Layer 2 of a small transformer language model trained on English Wikipedia (24 layers, counted from 0, width 64).
Take only the direct path to the model's output, skipping the later layers: a vector added to the residual stream pushes a token's score in proportion to its dot product with that token's output vector.

Output vectors of the tokens that the questions are about. A number n stands for (n - 500) times 0.0037.
"ilm": 559 309 492 205 344 346 514 383 431 545 360 363 630 429 518 531 746 540 408 383 319 544 795 462 674 703 447 496 414 472 496 488 382 335 488 392 505 681 721 734 578 538 403 424 511 544 453 516 522 452 697 567 447 520 563 725 290 362 336 622 469 323 773 399
"ject": 226 338 465 560 504 582 595 684 487 617 492 526 571 550 547 407 671 664 605 504 296 664 623 789 614 803 558 394 469 270 508 479 415 575 513 250 619 492 375 422 469 782 524 322 531 318 599 365 407 544 612 377 256 582 560 655 292 496 575 318 729 580 821 592
"ason": 328 464 513 579 395 415 827 471 679 264 409 438 840 285 681 552 810 701 468 340 416 426 626 684 397 390 556 544 461 527 422 787 445 345 549 180 551 583 343 656 568 448 577 344 692 535 553 288 515 576 488 631 236 513 526 702 267 451 496 525 590 431 550 568
" him": 626 319 369 374 207 162 518 459 410 355 611 259 580 526 729 558 505 474 367 400 509 283 685 542 741 531 569 277 496 432 180 591 418 520 536 472 550 701 410 576 547 623 435 632 546 402 643 420 437 717 504 447 416 543 713 567 344 504 369 597 475 419 541 541
"red": 677 689 538 279 644 395 367 539 272 544 666 546 594 549 569 193 628 484 409 412 345 347 435 613 589 580 291 295 418 474 599 546 447 370 407 427 744 631 462 867 592 418 368 496 596 595 555 479 447 397 561 723 439 508 757 707 397 820 549 472 699 570 408 359
"ev": 362 359 520 422 357 422 545 356 475 364 240 439 568 453 548 532 687 545 471 389 360 580 413 474 500 771 729 391 504 545 115 724 335 517 598 164 514 519 630 545 437 360 489 435 268 513 353 496 491 641 606 358 426 520 687 461 372 615 615 455 717 265 472 566
"uary": 265 288 355 350 139 669 678 130 589 321 390 495 866 456 689 532 700 505 675 689 373 525 669 700 595 489 573 304 408 246 369 671 578 285 704 549 488 404 690 527 432 569 701 576 384 560 393 331 445 609 678 351 175 784 730 443 424 543 286 476 495 28 412 610
"ct": 546 316 523 475 562 452 504 424 300 734 399 300 450 490 524 277 593 511 461 556 121 385 873 771 560 485 541 683 432 617 545 465 416 484 434 418 655 471 458 348 567 703 316 480 615 485 427 747 469 567 414 441 337 508 512 574 481 632 459 500 637 209 490 559
"ction": 513 389 461 555 492 290 829 317 437 587 492 274 448 425 468 359 637 670 593 539 304 411 664 755 505 318 411 694 457 557 458 448 405 361 544 385 465 414 464 518 710 837 476 419 535 448 413 796 510 403 465 383 282 644 556 634 289 742 381 515 658 99 561 418
"et": 424 518 594 791 539 422 653 510 504 438 662 521 455 486 641 554 592 644 454 253 439 642 514 629 477 208 571 493 496 734 365 424 417 589 448 401 639 386 604 577 632 381 567 491 447 558 393 556 720 493 593 577 720 410 503 585 514 556 567 658 426 757 485 571
"sh": 540 273 471 561 528 521 540 466 553 443 545 351 551 593 609 608 509 527 410 669 400 459 448 726 512 744 365 493 510 356 315 515 565 601 551 388 631 321 547 327 470 437 523 349 629 322 427 578 363 329 575 601 405 544 391 585 367 434 578 354 665 167 287 418
"rit": 668 500 513 290 496 509 535 539 286 354 551 576 551 559 504 41 693 664 491 527 505 539 363 410 565 487 525 329 474 632 274 466 443 275 584 247 733 579 657 913 527 532 689 656 481 574 618 444 438 748 496 530 468 348 752 464 436 517 393 420 676 578 632 507
"chool": 390 552 449 581 472 347 480 76 518 607 488 204 645 766 512 546 638 662 426 531 269 540 526 432 749 546 591 550 462 333 380 619 332 548 398 275 417 444 662 629 550 797 706 324 738 398 543 573 466 569 534 481 414 559 631 699 418 714 537 713 440 508 592 445
"it": 365 459 527 535 593 553 344 519 665 475 459 730 359 503 614 590 708 667 393 739 331 421 576 392 511 416 484 436 528 664 444 500 613 420 469 500 691 560 571 551 466 682 317 413 491 514 446 603 688 345 369 485 526 503 649 572 651 336 668 282 494 454 503 378
"port": 324 598 479 655 392 325 399 351 639 447 472 458 597 389 549 240 769 629 320 394 590 586 389 527 593 709 480 604 489 343 324 685 408 668 479 149 423 464 508 347 435 685 616 359 489 403 529 722 462 662 865 534 314 643 496 603 207 636 512 397 392 488 518 518
"ish": 548 407 444 556 357 781 555 608 479 525 671 536 559 448 633 508 745 622 407 356 345 415 670 669 557 694 415 512 500 488 252 532 508 614 333 569 637 515 742 508 453 705 562 623 396 608 325 387 608 682 382 447 485 401 698 589 267 456 163 677 719 473 569 469
" that": 481 487 346 400 556 518 497 619 571 462 573 240 660 565 417 532 413 509 460 556 589 494 593 570 648 597 433 545 498 668 306 516 239 483 431 467 669 577 331 540 414 665 461 523 444 487 703 517 626 517 512 617 330 425 721 500 338 645 373 529 341 388 545 422
" Feb": 537 500 409 273 515 290 437 552 571 565 477 553 713 513 503 546 605 471 529 466 530 578 624 457 431 547 418 577 466 428 448 506 545 314 716 347 277 647 347 673 500 748 615 395 350 400 556 360 411 506 609 494 392 600 572 590 576 406 391 490 483 387 427 503
"--": 392 594 440 546 481 495 566 347 566 584 605 588 655 467 544 213 336 597 377 525 467 645 545 564 407 540 512 298 396 480 574 400 283 360 664 259 302 624 427 702 671 401 427 292 406 468 396 402 545 524 482 622 577 792 871 526 460 601 504 611 432 308 691 431

Output weights of attention head 0. The head adds the sum of these rows, row i times number i of z. A number n stands for (n - 500) times 0.00073.
o0: 576 722 577 400 479 421 309 461 309 465 604 319 343 369 401 655 564 562 487 631 336 539 383 709 237 633 534 604 366 428 605 540 866 439 827 587 644 516 335 326 387 215 691 391 441 445 308 608 399 271 603 468 536 387 418 402 586 705 489 457 379 278 185 697
o1: 673 444 576 673 760 431 607 355 536 107 492 197 679 557 438 778 555 573 271 606 209 508 682 656 485 386 563 245 391 279 425 566 629 689 179 447 454 173 87 113 461 332 298 258 576 377 370 571 456 360 617 424 443 214 125 395 793 569 559 512 619 369 297 695
o2: 368 486 508 454 453 393 429 386 694 548 650 537 463 413 455 500 575 449 379 425 605 332 640 314 451 507 381 556 578 550 455 452 525 460 32 592 393 376 780 636 497 739 387 583 736 473 362 545 459 498 439 438 509 452 409 356 244 340 681 665 593 737 656 622
o3: 510 544 664 391 462 498 514 263 464 739 575 710 330 677 438 388 264 321 761 215 679 221 550 97 146 261 719 655 725 508 702 139 552 551 469 345 547 582 879 539 564 497 294 418 599 459 572 378 468 767 577 446 472 864 343 433 219 538 674 639 768 579 614 496
o4: 176 788 668 555 485 399 449 582 324 547 286 814 484 328 650 477 583 544 546 451 338 561 546 488 328 564 516 322 571 647 509 497 399 497 447 531 408 542 370 446 427 410 671 408 550 673 171 879 281 253 416 448 306 313 490 474 630 766 701 470 641 459 164 530
o5: 331 709 104 463 445 562 490 544 468 751 376 587 649 465 427 565 457 565 492 414 337 422 541 242 756 616 530 535 535 369 757 722 452 260 418 382 479 565 594 689 571 447 634 664 675 482 560 328 551 428 609 594 489 829 320 197 578 193 622 384 598 683 470 426
o6: 608 333 437 652 541 590 789 666 440 219 285 695 735 414 703 409 455 695 485 510 403 543 359 359 706 361 599 739 557 533 331 489 444 373 389 596 441 656 435 540 425 232 624 361 305 415 573 356 246 463 292 368 279 470 434 559 394 302 393 709 515 401 578 364
o7: 282 633 351 270 330 267 469 434 603 377 429 150 599 701 442 910 610 572 515 371 481 596 547 571 529 802 498 541 703 696 368 362 668 390 487 499 457 592 548 654 460 973 345 442 471 684 255 629 620 439 637 226 551 648 639 442 671 572 832 520 500 722 670 496
o8: 471 751 419 624 437 366 560 581 395 559 582 493 454 473 391 523 366 492 754 375 480 691 541 273 265 499 466 408 709 570 589 624 502 489 564 582 714 391 602 410 329 523 899 599 536 683 489 417 417 355 585 524 527 400 558 397 386 609 774 720 610 367 660 415
o9: 423 697 560 432 569 534 429 419 383 372 372 489 436 144 295 407 390 535 500 578 696 263 266 438 630 571 502 534 864 351 346 475 463 574 604 479 480 725 309 589 388 647 565 421 392 442 471 669 619 420 309 785 468 394 451 502 413 553 772 752 469 526 343 546
o10: 583 566 742 502 350 649 306 469 263 471 465 566 381 424 523 499 576 333 513 659 605 154 360 756 647 236 697 485 580 574 413 519 459 391 708 279 348 720 515 725 609 668 600 628 543 449 611 489 648 530 586 603 632 682 849 364 214 518 444 508 479 622 602 549
o11: 594 392 420 328 637 410 454 408 468 282 364 531 710 570 420 587 777 514 397 481 125 372 641 525 499 600 430 496 503 389 409 507 418 420 354 365 611 493 264 529 488 693 349 542 506 354 768 619 696 553 582 358 587 310 538 280 436 490 432 589 619 499 352 306
o12: 487 443 489 440 664 416 450 650 576 546 600 503 415 306 516 303 229 459 560 256 491 633 528 214 374 568 489 830 621 423 672 485 691 402 433 638 619 539 393 383 520 358 449 434 223 508 724 405 423 628 481 527 560 572 315 429 545 398 538 506 467 605 655 494
o13: 740 666 765 557 881 504 554 424 479 340 712 745 456 626 600 138 370 247 444 559 561 444 515 566 706 397 762 461 400 484 444 412 560 374 585 374 279 743 392 596 676 268 747 499 349 252 477 489 586 592 555 515 480 474 618 435 580 508 526 566 842 616 710 531
o14: 573 589 476 626 595 477 362 412 321 519 457 541 350 468 449 552 673 643 334 399 503 547 592 540 635 329 276 692 457 682 646 558 543 871 385 757 672 526 642 500 465 330 716 671 855 566 580 577 265 483 621 501 471 487 547 592 392 496 357 552 719 534 422 637
o15: 410 254 362 636 588 337 453 498 651 419 678 587 644 433 651 267 519 448 318 324 885 591 249 260 379 431 462 302 790 677 494 389 296 533 328 419 873 307 475 603 544 784 338 530 440 248 751 339 741 601 445 579 674 481 937 526 268 523 714 845 748 746 801 593
o16: 551 398 506 368 328 378 469 498 452 531 367 643 437 334 756 462 671 462 667 631 471 456 575 653 484 515 519 619 550 570 387 398 291 435 334 246 524 320 495 341 626 626 486 542 619 718 451 723 590 581 566 350 335 594 460 462 408 656 307 458 324 497 582 613
o17: 626 387 260 527 511 314 734 576 639 411 402 423 617 474 400 558 367 664 460 415 443 540 656 519 577 499 486 328 438 409 482 616 318 512 582 367 392 420 394 695 657 735 681 472 453 650 544 344 646 324 512 343 581 350 640 479 334 372 612 529 526 309 610 297
o18: 403 513 387 613 453 464 473 560 278 539 453 561 571 616 407 744 569 380 721 148 233 533 486 222 546 495 476 514 653 571 351 483 289 567 326 418 688 714 630 522 523 650 267 324 498 535 704 672 509 490 574 666 531 360 555 248 413 556 509 317 441 583 665 311
o19: 577 691 618 683 264 526 200 517 443 575 588 467 583 493 910 569 482 481 916 384 425 654 314 310 678 303 660 642 838 764 328 394 353 58 457 609 558 254 611 248 405 655 512 405 321 455 167 649 568 632 447 625 380 647 333 283 345 783 558 657 336 473 530 551
o20: 394 566 510 509 715 499 794 517 492 498 439 513 703 302 567 592 461 578 159 638 419 505 554 582 559 406 517 581 475 511 602 435 502 386 438 386 459 410 428 553 569 393 382 406 398 371 640 622 405 270 578 596 415 602 452 555 682 542 527 588 671 538 556 560
o21: 153 764 386 548 589 761 356 247 544 673 656 423 359 395 532 421 266 431 553 675 564 308 639 345 174 458 475 605 683 562 543 525 572 500 457 763 659 562 884 404 625 668 190 469 590 603 559 351 554 420 509 624 737 493 292 568 414 324 408 544 302 656 383 97
o22: 522 510 392 48 788 205 600 534 817 588 530 662 521 549 660 260 496 531 420 237 609 620 481 497 420 307 384 366 456 653 394 414 324 264 471 183 908 619 398 285 788 687 459 487 282 583 529 677 538 441 625 708 325 384 596 570 495 544 397 417 653 475 543 327
o23: 448 473 675 591 616 620 255 522 538 738 424 746 405 349 441 507 370 512 417 397 414 425 396 686 212 319 274 551 476 398 643 383 676 318 427 763 180 615 410 600 533 583 208 472 474 366 417 441 661 552 726 498 691 681 498 419 267 509 293 458 709 630 361 625
o24: 510 74 255 709 511 626 524 390 405 555 445 628 707 568 391 585 636 460 315 608 432 570 596 282 550 530 251 516 449 527 346 489 400 682 577 482 759 576 643 599 573 595 528 620 479 655 653 339 521 402 413 497 399 365 429 472 581 498 118 589 797 322 322 476
o25: 433 575 209 257 568 318 384 539 774 481 395 326 673 502 307 428 762 757 384 497 501 521 372 472 519 583 498 345 427 222 388 656 637 190 649 551 839 408 364 507 411 858 616 445 467 364 440 456 976 462 506 636 553 284 558 254 438 469 441 640 519 360 326 423
o26: 323 414 319 437 464 593 517 613 549 513 203 351 664 612 410 453 649 485 753 591 536 781 672 408 665 710 513 356 703 358 382 680 511 510 457 335 676 334 459 415 444 903 581 510 595 765 520 350 932 531 543 505 267 452 492 463 686 561 264 578 529 527 505 373
o27: 780 229 576 652 407 494 676 415 556 546 518 603 398 604 422 398 334 276 804 475 629 263 420 408 278 402 408 625 550 397 574 366 500 291 535 659 215 636 937 688 495 615 632 669 540 521 355 447 518 626 484 619 441 447 598 383 337 402 285 642 408 284 618 623
o28: 458 480 323 235 298 469 729 449 615 638 283 303 506 445 295 887 582 761 568 595 417 504 406 556 458 771 318 650 438 224 713 447 499 721 683 549 788 349 506 449 193 442 481 125 410 492 445 511 547 443 445 367 386 651 259 536 580 492 393 491 396 322 552 444
o29: 272 640 523 383 495 692 416 556 585 767 585 449 440 542 215 890 385 450 201 748 320 528 538 672 525 401 320 368 472 429 576 549 331 584 792 740 483 559 464 542 137 653 410 643 376 494 750 598 377 501 443 554 718 642 611 438 631 530 780 494 724 576 867 319
o30: 459 652 415 610 717 459 487 225 554 582 587 419 194 451 517 500 265 410 303 521 562 537 487 609 670 417 539 777 532 484 661 295 467 469 810 697 367 642 565 466 550 790 474 533 432 624 565 384 896 621 702 616 750 709 573 468 557 428 595 477 436 388 646 260
o31: 568 495 633 585 578 396 617 559 527 499 542 310 572 349 673 436 486 512 498 416 407 435 727 475 468 571 410 535 476 596 549 602 552 391 559 505 569 336 610 570 762 527 602 590 221 579 592 617 394 489 434 503 631 409 515 655 557 619 341 493 351 425 358 431

Each question shows a token from some text and the vector z that the head gathered there. A number n stands for (n - 500) times 0.0022.

"i": 509 587 444 404 507 403 444 579 428 517 597 563 410 612 465 560 558 447 553 620 474 373 479 412 429 499 542 386 445 469 508 455
Which of these tokens does it push down most? "ilm"

"ib": 516 545 512 509 557 393 507 496 506 522 487 525 429 489 438 503 510 480 454 430 456 442 391 525 454 430 453 560 478 464 415 463
Which of these tokens does it push down most? " that"

" he": 356 415 519 490 316 536 421 481 471 547 463 408 574 378 496 645 490 614 436 575 423 457 386 541 622 547 564 498 506 576 537 553
Which two tokens does it push up most, strongest first? "ish", " that"

" d": 490 560 600 484 477 418 566 455 573 606 532 579 505 412 463 681 537 590 469 596 572 474 458 494 390 560 434 500 456 466 413 585
Which two tokens does it push up most, strongest first? "ason", "et"

" The": 505 530 471 521 313 465 536 535 532 515 432 511 631 416 502 447 490 627 511 391 500 627 414 522 504 457 544 594 741 594 611 514
Pushed up most: "ilm"

"ele": 472 601 502 461 630 510 422 425 397 524 475 560 456 550 420 359 522 385 581 495 536 510 482 485 569 441 523 522 383 500 542 495
Which two tokens does it push up most, strongest first? "ct", "sh"

"nd": 460 606 637 509 492 500 381 608 521 425 485 445 487 465 477 572 556 632 513 470 528 485 489 428 462 366 462 409 411 475 465 511
Pushed up most: "et"

"ut": 680 626 420 517 643 659 536 757 417 431 399 635 505 459 574 412 389 288 563 383 709 369 584 430 468 603 421 240 826 654 446 543
Pushed up most: "sh"

"n": 509 373 471 423 478 551 535 433 453 540 529 466 473 620 521 435 536 585 343 387 428 516 551 483 625 619 560 476 478 385 541 545
Which two tokens does it push up most, strongest first? "rit", "uary"

"y": 426 517 597 445 455 543 392 540 475 390 526 504 467 453 431 505 622 619 536 426 436 432 464 383 518 420 583 478 408 355 371 540
Pushed up most: " him"

",": 378 385 517 450 435 436 482 446 576 593 552 604 493 534 476 645 603 638 489 422 479 498 620 418 468 611 646 482 420 494 561 566
Which three tokens does it push up most, strongest first? "rit", " that", " him"

"ock": 526 522 559 197 742 446 498 577 396 506 538 710 337 358 380 389 737 546 558 418 470 293 523 428 379 471 557 339 394 328 213 488
Pushed up most: "ev"

"ue": 472 710 755 519 478 511 408 586 597 475 296 651 534 495 598 498 500 434 466 367 447 515 314 480 517 540 644 651 558 451 423 454
Which of these tokens does it push down most? "--"

" the": 379 457 500 693 357 656 475 372 536 503 510 565 588 420 474 624 501 564 581 436 500 516 329 494 638 452 551 435 546 580 506 478
Which of these tokens does it push down most? "ction"

"he": 482 599 618 585 557 609 372 583 494 506 441 554 544 416 527 528 527 442 567 541 531 481 435 535 491 489 560 452 507 492 485 462
Which of these tokens does it push down most? "rit"

" by": 433 453 546 399 503 514 456 567 506 624 494 504 434 408 488 663 514 562 429 514 497 497 530 431 407 622 585 420 540 521 451 514
Which of these tokens does it push down most? "ct"

"ack": 494 458 588 394 693 548 601 541 631 763 424 619 474 329 429 709 590 462 442 743 455 397 389 414 440 666 635 512 567 496 407 375
Which two tokens does it push up most, strongest first? "ev", "port"

" m": 548 568 516 459 458 304 525 564 418 626 658 563 477 492 453 643 569 476 490 703 609 447 401 551 287 466 370 415 425 489 486 590
Pushed up most: "et"

" a": 483 550 533 500 491 565 439 520 455 505 501 590 463 470 500 524 511 487 542 446 504 553 436 460 596 481 521 414 503 539 528 457
Which three tokens does it push up most, strongest first? "chool", "it", "ject"

" this": 394 411 538 630 306 570 499 536 561 436 502 604 495 397 530 751 447 591 580 450 426 575 415 488 837 618 565 503 518 601 533 483
Pushed up most: "ish"

" o": 420 509 482 544 446 382 468 436 544 564 509 591 516 501 485 606 617 590 534 491 494 430 643 440 467 547 582 520 471 434 537 568
Pushed up most: "rit"

"'s": 486 617 490 448 500 524 612 371 555 542 421 532 520 544 489 503 472 636 467 479 483 508 409 474 602 538 548 483 497 376 445 521
Which three tokens does it push up most, strongest first? "ason", "sh", "uary"

"rib": 440 639 650 420 536 473 548 547 453 785 535 607 438 398 419 772 595 468 464 740 552 535 528 597 386 744 575 513 524 441 453 413
Which two tokens does it push up most, strongest first? "port", " that"

" f": 531 515 548 418 526 530 447 573 488 617 501 453 555 491 477 477 506 519 464 610 526 521 517 520 398 526 446 468 484 560 579 542
Which of these tokens does it push down most? "rit"

" gr": 433 406 520 493 414 526 506 624 484 479 435 464 495 348 455 587 581 634 399 506 483 413 497 591 479 587 516 515 654 562 553 442
Which of these tokens does it push down most? "red"

"al": 440 563 553 622 582 619 488 503 536 687 418 573 536 377 600 573 457 489 639 502 516 711 489 550 627 523 594 531 534 449 642 436
Pushed up most: "it"

"ot": 453 620 627 542 435 360 316 696 670 453 412 500 502 492 515 810 450 556 557 572 494 454 566 508 599 632 593 500 466 685 565 485
Which of these tokens does it push down most? "uary"

"E": 564 602 417 326 548 461 466 438 511 524 464 532 509 488 491 505 520 599 502 429 474 412 477 491 469 545 524 397 503 426 417 567
Which three tokens does it push up most, strongest first? "sh", "ason", "ev"

"ov": 449 717 404 558 342 318 701 464 404 249 382 513 483 652 329 311 577 489 403 638 443 286 653 254 459 475 591 560 500 164 312 513
Pushed up most: "uary"

"ation": 546 555 578 484 400 562 458 440 515 449 527 539 472 367 543 678 541 525 339 556 636 526 405 567 343 592 416 537 460 355 403 638
Which three tokens does it push up most, strongest first? "ason", "et", "port"

"m": 539 572 455 517 462 562 522 544 408 612 590 563 433 477 538 572 428 403 578 598 551 634 422 547 589 545 521 449 565 532 627 357
Which three tokens does it push up most, strongest first? "it", "chool", " that"

"),": 605 529 489 494 376 467 426 449 513 535 400 514 560 453 262 433 378 609 503 413 390 693 421 610 547 653 454 530 676 611 473 526
Pushed up most: "sh"

"od": 617 357 598 629 630 448 559 612 533 824 768 408 485 474 551 371 612 496 657 673 664 568 563 395 386 372 410 502 564 519 691 502
Pushed up most: "ction"

" R": 516 614 561 527 498 413 520 473 539 501 415 536 500 515 467 514 480 436 449 409 462 471 373 494 496 436 497 591 512 439 374 465
Pushed up most: "sh"

"re": 508 455 403 371 414 440 440 451 572 564 533 554 472 507 471 728 449 570 644 579 463 435 543 376 607 634 551 457 515 566 543 519
Which three tokens does it push up most, strongest first? " that", "rit", " him"

"our": 444 498 495 539 617 584 443 498 450 452 431 611 452 487 500 480 514 429 565 470 541 585 467 456 558 458 545 397 457 523 573 511
Which three tokens does it push up most, strongest first? "it", "ct", "chool"

".": 562 429 398 459 345 250 401 581 462 499 448 534 550 509 381 570 534 572 426 360 431 572 573 660 411 600 491 672 721 644 684 497
Which of these tokens does it push down most? "ason"

"oc": 431 670 437 529 442 417 650 502 406 339 396 500 457 531 389 430 495 511 451 570 525 412 609 408 523 498 574 495 512 309 419 478
Which of these tokens does it push down most? "red"

" K": 484 524 434 569 464 461 503 509 575 386 431 473 533 604 452 457 377 468 552 551 406 539 457 395 629 451 558 612 463 456 537 578
Which of these tokens does it push down most? "port"

"um": 483 461 530 477 487 452 591 550 552 585 490 439 532 345 477 686 445 544 536 622 580 483 562 478 480 545 461 532 530 537 528 481
Which two tokens does it push up most, strongest first? " that", "et"